Layer 7 of a small transformer language model trained on English Wikipedia (13 layers, counted from 0, width 128). Numbers have three digits each and are written without spaces.
A neuron adds its activation times its output weights to the MLP's output. To switch it off is to set its activation to zero at one token and run the rest of the model.

Output weights of the MLP neurons that the questions are about. A number n stands for (n - 500) times 0.0017.
n9: 394475569520538408457505422555529562535402503397438416567517488629592423638370502371510487484476517409357424536445357490426598434435558371495407343505651549431348451406454435560656454428492503375539473479457481530449563380571510508397495565570505404498526488472542283444667603507675387636534479402536492500394557369621514519478353575462457451484509370470639632421548665502357350552338
n12: 366367453526431700545565500467657547465351558458752477607400596702392557533601538474566503466677304506433351377632419725395426491517663476544494578514552432513497784480515479624482440424428534714627670610596460515539462569583598472658553336436573393506515445506633503525459458437350645433412380365537387534472371467328614380442591406443411643243537500652646506476446574435452403579373
n32: 509473550556569703541528491679549321506246408527748662398546503624444662455500454549543453494634321594515473667693428432453503521338411446585500363558331564688497527469500613450453347402578676591482569460229407520556555524408417330406610491390509613453704439576667509334411433454650370440559391399640329531432432452497686520468515367521527473446349543597474591557440408579552465541405
n49: 495439388492518540576535535500648488458473453487601492473463580699482466587466483566613431510441488492239516333453604515428543405439500406402565629650463491358434447631387558578409459598304621575409515463502471647599406613497439526552384503505665572460531473458376568613430593609554548445483486450484414653497384500317436500470521606454475630473658361406595548613487541517638565548628
n81: 432443447511451598354565527551452367557452595509370477447418511473464542523607480473547587538660610559536485591400482415500365610372663636600648520426707497607538600496593379514436648445540613477575569441467493525371430640345498563533413518621523456595491444495416537466424632434557472424450485552471408493435479462613482487565559582526500552350440562518493476589484379474593447439478
n102: 365605508526420539582514395522489302583580407619388579515482445602437515567557554571446422598426437489630613584544454547561484404571640519589382612551399389525495500275516555474558548527414607270611580514430495440561458387503619276478526463495633600490468539641483346547449594447397468595482510547218606475553395460434465393589673584449606284412448566376396475508633596540313505555595
n112: 421446408437483559312475488509601409549502404478520452464365568582474264474483491500482629517598702392586413580429530465703611534420522483463453460500424503422483312380550419641467609470350601495578405529349457507521509425419431572432398535398472286438570509527426393427492449463528533521534402574519449382567397430569464457467398529536474490511494699546568462548457541602552485477516
n143: 352478330459485538440495455467467360657388548453686433449535519602421442552603507495422515650600579526436425557580559490495445687500402459378472610594462431597482417486610420592353444438532452370438517502419549617524462470527420472450476438585586567468500507388459345468459681482389370515299632525637620464520428354519519400539681654552422388491504505511476495444466525426460385598540
n153: 591431330650565396500635426476493444381284594388487378516461547493577539541495568564435592444468304460327570473417393540572512628459567562568448345465520508472628418605550475398540593459580480458483567419552491505464518551459469540493393516537563486529456321654557429383454467439522581571502641626414683508592476427543597461549429511452433488582443537497542298490562518484619526519461
n201: 521613644505354481439436544530480576372542407539601397626516530572353498546436519518390574498486423505454496422551456389569662553471485388470384469465478532357468507505636505519602520370572530652437465600556457463462489620612547411396566655493514583584585558478329416513492387539584425444477518375403446503545477565557648461579396438510654730607551512345516477529569465491544513652392
n227: 332689500460591497483489711416616610495537514478407684412353452562447588484559479618532560480435375546479423686553537541503258442362472399476592464395385497483393646671508657457495555448470525556550500394596500551530380599554454517494611570425455690477614505592585469482509280687558592517438370382411528706474530304418479456438553533569582583466473464624535516420388575466435381628587
n240: 452561472420708541366508521404533452563515503532366516479517459639461460485548512483453497316472352414488323472485500522444461602472648417507588641533472349464505709425384343444505319500440449461400488659582369522471552515566466487405473551387507516591372433497546542454505526624419490541435602375573558446595527630527546432341523614612350603584386518460652495641525542435505616498600
n261: 544507495580405595585381339468361424580642403387568541516626413441558524460426599488579420406533623471471509616447488525394588647441364441488565356433447494562500876519505431618461542502510533520440481579554493617404511395591389384581569424492585528454447502616626528495516596511485453526498544446024492500552414457690646502500505465465451482391491408409395702480502521458422536539457
n281: 546562459529325419529593457330629567677513549563514470528622505438627509307533519533505549462567356413592590430548430510459502575310461426419598565555579565555482470322475449426599491568392526493652587648599488556574434397403567415366517441536478535361444517482381576442548439398655350459566554479737558578456539460458505452393480488525569399531363477373483420563557491340473453539389
n285: 534351427660465337503437324497609559431477467393539479488568547566509442465546531301734733448457397406419332589392429481510595429500457675506551566503657572470358457476442566607513378605513408654396185595364379572551453390363487271416541673490338536461766837308527409435446442515665478589488542482485467523487472497306667677445542533368440406566574500393534518497503727548535361556500
n314: 405458666642548505497340559421445439500445414534412534611658443358445343497457484564382622497668410553533586503629570339697395570423644489560392476600629503301322691460578405448544452495322434475474346420487492492486405593375586648636439352263418476412614538551552519562494518492618555493368474584487594474329459458319494409497634521438550577397337474397530550562461476408563419374433

Each question names a token from some text and the token that comes next. It shows the activations a of the neurons there, in the order above. A number n stands for (n - 500) times 0.061.

Then comes g, the gradient of the next token's log-probability with respect to the MLP's output, scaled to length 1. A neuron's effect is roughly proportional to its activation times (output weights . g). A number n stands for (n - 500) times 0.00091.

" Tr", then "isc"
a: 495500507499497500502496503496504494502501511501
g: 447587577567437393403429538537504477644396598478461334493515655663405405558438672336476473389431446528529458533428458539610387587321736439573631429392507432305378500462460625290499519555624559528384492542499515448448447440493402559708535296496591457512473730556783445458500373484543451474516279510455481618455408522595494551467532308484384494452565507400542434517360681800468480516455
Switching off which neuron hurts the next token most? n285

"W", then "ith"
a: 500509502485501518440497500486492506493504501499
g: 430508493401520393516393675553402576420471455471499454491451337381475444523498503516489413400373440268314750366473675553558470432620501600514551440449538328498348437698583601468529693625540453312496607348544556570377451499641462471641412478377565606420421457402541486478332401591495616483355548572536634495510590604457437647328464514597607349342611601482656460580253374487532418558444
Switching off which neuron hurts the next token most? n112

"\".", then " Er"
a: 504500500500481501500503488502501500890504485527
g: 649588365546551468560408491479629493405594402595506528602482429546656452596456329511381532472378595380529325486482569602576330417547451485326545399314539597523517481546595577328474507739462472455308541326590483800372550423449363482456465399625410571445757568589361657518539453591484509308618590401491551526513482431384618525400569445486380480657613547475425504434621423556388444683520
Which two neurons, each switched off alone, lower its probability most, in order? n261, n81

" am", then "az"
a: 501500497528500501495490499504500498488501506504
g: 561535549403279576378547624475378401504367370535489822554449446472589552594396556579559443496506561569313517579567582538521626508505460319541431301425432599394435498704546521707455536477459597442474416629568420600439497593371422440429473550512448505506496507335485609686302607418468669481361452651602695624423288539473492394459420559437688484551628626623416668459594457489571502516499
Switching off which neuron hurts the next token most? n49

"S", then "outh"
a: 498508502501496500500507503475491512506508503498
g: 512656587491425556515435549555583439561475424447588371566363410558447535440435368395666666568487526399710685455625594547685354540344589658433353608508482584621444384707413530504581324380436373453483509453551372344521542439442367444520360346549410567447363564517547555401576498502645667469627515640427518536344546602568547482511768480623547453440633489531728521459412499651511477531356
Which neuron, switched off, raises the next token's probability most? n240

"n", then "."
a: 498506507594499501499502500493502502495498500502
g: 539439545549265535485485543535331631522437412619559365403369671578507491428480484698422416463595626332496633473359539645473549518543400556538540477696573553422337316477485350416464630501515599582313577651629388408321364554436481404525578611545464545420382511585517698448465258495471334463415527529423608413580453557356601561498416444578573465658542419489442518583702530542353358348507
Switching off which neuron hurts the next token most? n49

"s", then " the"
a: 497497502512504468539504496501503499498500494501
g: 469604437491582437614456548578516476412572625415544456705602692598522448498671508501360666430628498604517547431494558523407557564608358423599680451571481626408333578418474601524555563492445476507564438426285579622459463527423317323520558645227424603400433506593612539460525396566465405642472500536533586518590351417512567572496593557423653431465356786520635538291535576644610680507570
Switching off which neuron hurts the next token most? n112

"6", then " tour"
a: 505493500524505500489500500505500500519500492500
g: 429366474507482460602416589408569600614355519626601593420408502420379512286577425498546522491464590444351512551558612679497476317552475449527679676653649641413572476556490523384354613581461513514625437406557516514443347532684392688687526484306436431516424324410492345652563526459549630531652455570508337488537656405300593524568574432491722491556535534611622436636473553330452537496552
Switching off which neuron hurts the next token most? n49

"60", then "s"
a: 510497501512492502501500498500498507498478502492
g: 376498519505635490330550507410368541437387523581684598678586609467506501488447594542493362576501472362565496531326379369467734404493394532318427301475562432589610416515637461428591481329518537459461409322408726491515323560505494513523494499577519345384486752433440521518397393617466529591292563463388455740493506502424439454436556317607506545475559563625319491725532406520565434485496
Switching off which neuron hurts the next token most? n281

"ol", then " |"
a: 470452500475493508502495497495500500500474505500
g: 447436454611631411453452382557487607440421457376387438477479471464674433556486534416574594475540520566577562463460472450615506563504291509476628517517408473512623450517569459612556566538422491441468641561396379547486766485549656636373696408433399598631431419363369361495466420728490117530633511471479611408438493513530662536401595462460430612665277467580486340395492432671624633508588
Which two neurons, each switched off alone, lower its probability most, in order? n12, n49

" in", then " January"
a: 500500474498499498496500500502498501500502503500
g: 583450558411512644436359584600459514661412594667443421618438505368456495673528511509464405548499736342409475428377505339647442564454502386576496639574507424523520499368449496309363545514289538642557507628497616452540520649404540564693425440563537419642415377385372526509471549512459532591721697504455529402498478773532484474615475474563452571437463452323396623427545440401629686406319
Switching off which neuron hurts the next token most? n32

" of", then " match"
a: 499501488506498523499500497501429500509504505500
g: 474391531408620487533509503525548418443493424530514403455636428744615614509325526630605450570474486542724389503632488436527536549467524472468426272643551421578609562577422505369616449458612736448312530423680589607586430529508638457481264598537418454325537699402539424366575604507467459379352465585410550683351546498506379394388517464457575548365559445633528599506492476368591302652574
Which neuron, switched off, raises the next token's probability most? n227

"-t", then "w"
a: 464504500500504501501497489266498497497499497500
g: 574578430309731513669552432400580460526533490505580602364600540352435474560524769525384710566680481406391429476341558410495366439552490596587579729473726494575521537508556619329544489626511390626505518319473509478306421564551495406508620555467494422549453557655581573721586632385669519610393426523507442675495421385537475486425580341540452361535478530484435423647591486606515539543563
Which two neurons, each switched off alone, lower its probability most, in order? n201, n9

"rad", then "b"
a: 500497496515497481486541503497500623498495498471
g: 468412420494528480461338401625679520582519483495526529384429492540382384614488589602385517460473355594512567269548527599326473523447668524427371563520611373578595610362246499548513610540701307453569537442421541511462463721597653565566579427581440524448478417424590626516639630678617676560385585516471334556514562557570415502577648531534659546312434550505379453486297360438621630497558
Switching off which neuron hurts the next token most? n240

" k", then "ook"
a: 484498503499499493506502500499500502502503499476
g: 478471416491534579583541489593490385474488519630562519529526389525598475531536356371587651572528359659567560424544536679632484587257466517443374530655620491539434480640579364376560623587362522436319495529442660405440547528402648558405594511474474425431610573601363543397477738585397389597494549385548400461596591614423398437584295602240535707370370552452540523608349366397479424631418
Which neuron, switched off, raises the next token's probability most? n314

" Cap", then "it"
a: 467494500499499504502498501498501516494509505506
g: 338400576500498498486343610422471407566443437643399606435399582452483494582379504728441510388469359444502509481308638433628341596590422520464464393466630543493512491623206394538440543595548386390468642394458441614579634380337505499505362557609471566558417544511438385552400514453308623635523468412496369426502563327474390351502487567214405431429364331559618387511392546418384608428521
Which neuron, switched off, raises the next token's probability most? n9

"l", then "ude"
a: 505506496600569482501514497505516488487485496499
g: 473638581655295429630525571509511453553632326484440595445450540437512649318394316517448622658415458669409425350177495570507508527574436500551549510564481554330561534496448477378533588482382333467509667600420379752600511457584491415423635492446364624432553710530388641426623401759539437475588527401495545627480600477539554409480512584487531617555518510353654525540488381448433555472502
Which neuron, switched off, raises the next token's probability most? n81

"up", then "p"
a: 453500499505481493496537498499502497490504496399
g: 467694633517360499466559389467449659441562484594492427428611547421597619401596661370496665474550399411667510659666731524516372332525643558362362455575366435633495322416601599432549585429591508510411345467555567568651549687537544519387569584547624397553425410481393627475547470610473425551525478591440564381628436692616693606547535474752454401493540583400454536580546580623424466486587
Which two neurons, each switched off alone, lower its probability most, in order? n314, n9

" the", then " T"
a: 500498500500502502501499500502500500526500503500
g: 526436601512447600495547464330484424380700647432386489446657440482435528583475328480368650506430543379347475693357470461588454527458231412524274379506567532538508527438427619577681421515509551467367604561609541510384556426501500532420497470300454655518544409649518492465532474775682558459432537707423633429603617589446443488405453545488436578444507498470657530577409536718680468621631
Switching off which neuron hurts the next token most? n261

" |", then " In"
a: 506505495504506488500499499507501493495560506497
g: 474521634529400433397717567377478461626568618615474566281452357409509521445620323413587685479404499436555466632626403432565506574445624588598418510402420497413394552404601555313501509379441589538295604508498456793496615449479556404663447429637533605626565387585395456484527455513491352632518538341455540329478546305407504525484482575501361374550395451514401601687414499437570293389487
Switching off which neuron hurts the next token most? n281

" record", then " since"
a: 501502505500501498376502499479497495490511500496
g: 682536480540436596518395532657441680469592467447572440336704622511308256625534564324537523399499517523369629338603511434657430658558373557469608525373485514378591507572509619514417427747409707500506442468440568409414622632565478517602460382427434514452571549544485415338488301521463224439624478392561438390617543483508589540499489602484635582515435281527531565447393492501425498603444
Which neuron, switched off, raises the next token's probability most? n201

"?", then " Dist"
a: 501502493502499509491495507500503506500496465495
g: 330573426666424388416491374531478554563561608418413382503623567489328504326626442471601465445540366539771434385482540394401433483446661391401472644708420482577499508715472379450597385657458593525521405415539695498559403250228508611544348364548546526545579655521489394398523396557437630523445585576484499510452629510543481455442636537494500559634582628300479393433402562428518499555500
Which neuron, switched off, raises the next token's probability most? n285

"|", then " L"
a: 501497495502493501500499500502498503549503506502
g: 444441564585612441303560287517726511340430527478421543587580428582287498307444355513556608484404375640667441547638512546424397483366314597479489383376571538447441609551393607468546529559222548487361543555447472438527341462335561519355509542529344645440537433603497372537507347561649560356337537492448505398546509518365656487493474563435628471499401514401622488482460493410745410574515
Switching off which neuron hurts the next token most? n285

" him", then " a"
a: 501494497499490500496500502501500496947519511492
g: 555458454479349265401427560602590453368527402564489428573498445269716436224604517523427434409533366484588622603611666492588348620462535536475321496524710499531474545437491577733719518566578369464662488471421473537508464371472556381528530602444597488337440502628281525361533542454536595423595508542444566426552667582521501331578356518608422474328533507496487314423573451531406464491433
Switching off which neuron hurts the next token most? n281

" know", then "led"
a: 503499497500483501449404491488501497508495503492
g: 507529651476563486530498456566440587687525553689409560657467503406619729316450485462579506607375466485499353535533605463307710460447479402645534509448539408409479407493461678426391516571578464574562415397609454646512429372193549611358464585477622528465678425501680589620461530529429662510534423546580696531522531367461367481657451333489437606582492470393494609640419449391499705410552
Switching off which neuron hurts the next token most? n143

" to", then " "
a: 500500506533504503499503500499499504496500508505
g: 256412580571459600477426524399413577570563371647567425526350686754634539522630500649418420558473656648474552554466493518445679268660604560409462599414346454478516526521420412403609413607467506399751472585499434536524532422408434599416437539511585423598325472538442503484463418443453452670631527650612537427442598482458354504584489635339651515503703398435539485461408473522274580528581
Switching off which neuron hurts the next token most? n49

" when", then " I"
a: 502501500500502499500477484498499502674500500494
g: 474466584313504447353409620380416420652603647562481598462560344562618630593533548566462480658502712418409525642407570484376539393529298285563552433275421568549596574550385440296549472305518598522483406539541507585481461653454444464421360471563493396688466318465447520456466582437608389560539480547575415447474489416375428471423669410521628603520550331424605568762389607465468525350547
Switching off which neuron hurts the next token most? n261

" T", then "ests"
a: 497500501502503499500499502446499497498501495497
g: 389628544347425567415389568585436655450353592650547381572582471626320354485422512558623438418573699472617513614543458576524431556594531678523483580712566399397382511505303443486426595643422484501729605405360617407630378473515429465399512378705494447355443489458624531610604614488537497583541536376456439586699434495493313470442619464469472285579401363521555463437577514578492323390522
Switching off which neuron hurts the next token most? n201

" co", then "-p"
a: 348501502493497507503501438497491500489503501500
g: 480480612345427777523443446644552513620544546631628479454492440586610678467474524567563471525467399538558668575385468610543440488671518530507577594445522506443257546318553299450552522392530528537383461535265398472491548784400558451422690496479450597342572506434476572449568395583478397547636643475455426531535597443602382451494523627496629376531585546718501569391567410666430277646533
Which neuron, switched off, raises the next token's probability most? n9

" won", then " by"
a: 506524500507508547472496494485499500504500499499
g: 514484602597515291550320584637574429670604510289527638470393396417363497475375413428493504389470507439445531414420446607554658389636528451418467386342486276528577465444413477756530470500413554316559471415385554568446379494425421515456515508308374563590568620645460443433459499541408563536504555567551632430365556393356483659489544431498650278406294608387446510459684417490294501505459
Switching off which neuron hurts the next token most? n102

"ick", then "ers"
a: 503507499496502478475494491494505503501513505499
g: 373446316467498568452607520528505475604458552515405510505463446432526598703437598578471501415587595591503494632424528533442687468455549472364479450567441536511570558679591493596362390475333553588606418658679372609531451301371270594504311520565555558373643619433534502612332446396542610640663428480524702586401453656548410634558479533570456667389418612330633490575692636501637574538460
Switching off which neuron hurts the next token most? n102

" st", then "ick"
a: 508498500500500498497500500492502495493491500506
g: 479403410396296563525472439446537398452436435621492534433425512431470377678552453486614527390592447505286625519342438494531482391420436626423469683623341435549636574479442440444487311525469473389533600541217517516628655623499427561430579480503424489525515623452670560502703584515493670500450538440507455493564512497344551439445336595609557380454690600591251310513666555687383348428533
Switching off which neuron hurts the next token most? n201

"Pro", then "v"
a: 369502502504505503501503502496500499490498497500
g: 683351468489440404482410658500395487520544652518440560398404441456481309483665529648415419532449561299377524494561453684475613542473540398551615351526528459661434477666454627603333292649672310451641465468681468386495519491525498705624393409575374522613366316389491364550432563430532520645498492604545702529603452540581458472482634431634467485437489521395600540430561572422503507340628
Switching off which neuron hurts the next token most? n9

"it", then "eral"
a: 500498499507517500503504500500495508496493496504
g: 452496492443491411452508409415478436431554474619487627570553540555485313509623414418593656462575233609544695545508340565462546335419595401446422394599554394523673437283672457498572625292502629506429575466488437354429338482519464484554440552554579431255634322398414606384491503441520359515377545540534638275618365445521420450503564464553711451604590602511717429432434464447523450538593
Which neuron, switched off, raises the next token's probability most? n281

" with", then " me"
a: 499499500499497502511490500498500508574518503495
g: 373575634620478327496377569422457340466390453526443466470510505552480643501603406340397442777571530382511423562450610473388506493571326573552526377568388414511528469383597495324281478406368500559412505561479520351680604589459357625340260428604446547419695503444390316429495667423436428367426512545523506512593560343383578354522565668597481348485637497501572496591626598536540411448449
Which neuron, switched off, raises the next token's probability most? n261

",", then " like"
a: 500501511501495496479504482501500501734502500505
g: 730520345504514514647451525368539410679594493365605475351519587597539341440601448545656613378306413458629486661430543552516512507415563704378599518462301527544509470679496436444610571468418458578354495377704479594479333480661526564505356468634457421348447346601347276497467550570546485420538448379589302608374505501483499632517530538545599560381415496647470642518463492571372460509389
Switching off which neuron hurts the next token most? n261

"int", then "ell"
a: 499504401501544509503506455453520502490501497532
g: 500495402531463555427636475452479398480369568546499470394612452484549403557518516442611499560600465558521436632617679554466657616494410318546258470349462396479505472367635498379660583465367576762556711572439361440498468582355539554486586554442558460567443506369537291541450704492498344489416411413537538545388747356537496494508555637362538489425501634509664268368370523419360499372410
Which neuron, switched off, raises the next token's probability most? n32

" take", then " on"
a: 466499502512513499504500500504498500529498501498
g: 494420483452625769483677600577353401424456523536561568436408516617447390476309378620833482464422677474349395632464500347398534460459356472479428480528431659405679454607541436559561308306458562353616577601563465378508426431551547611600394439438424510524522424529388505705479600534641549495522474472536515587333455533410366695517543489471562505539348472650592488458636630571617552499504
Switching off which neuron hurts the next token most? n49

" years", then " later"
a: 504502484503500479482500491504505514496495503495
g: 518594455432495467458470557603315516659495679540465605640488392435512578495549456407502542583656557238450447522595338565352483485557655804464475571470407591329435378536386395359582546480636349434371423581588488634516492534513565611464372390486461426701410390484706527515429447469287435468507567659563535680486612558479436450579482526494528472527525617490484410306335612294477407354466
Switching off which neuron hurts the next token most? n32

" it", then " was"
a: 501502481500565497500500506500496491546506503499
g: 546381385379516651535463629526540518570488584564403689602421450481542259432492530789503465539532721426495583473476486541452623482483436559551458531516592518466480502472442459645570284355416417405537537496330426398276500561351528370456482479453403585672281643489376656721504741371439329430566500605395633489405512567569558486474368491437607446360469486333577492544523546517619615518437
Switching off which neuron hurts the next token most? n81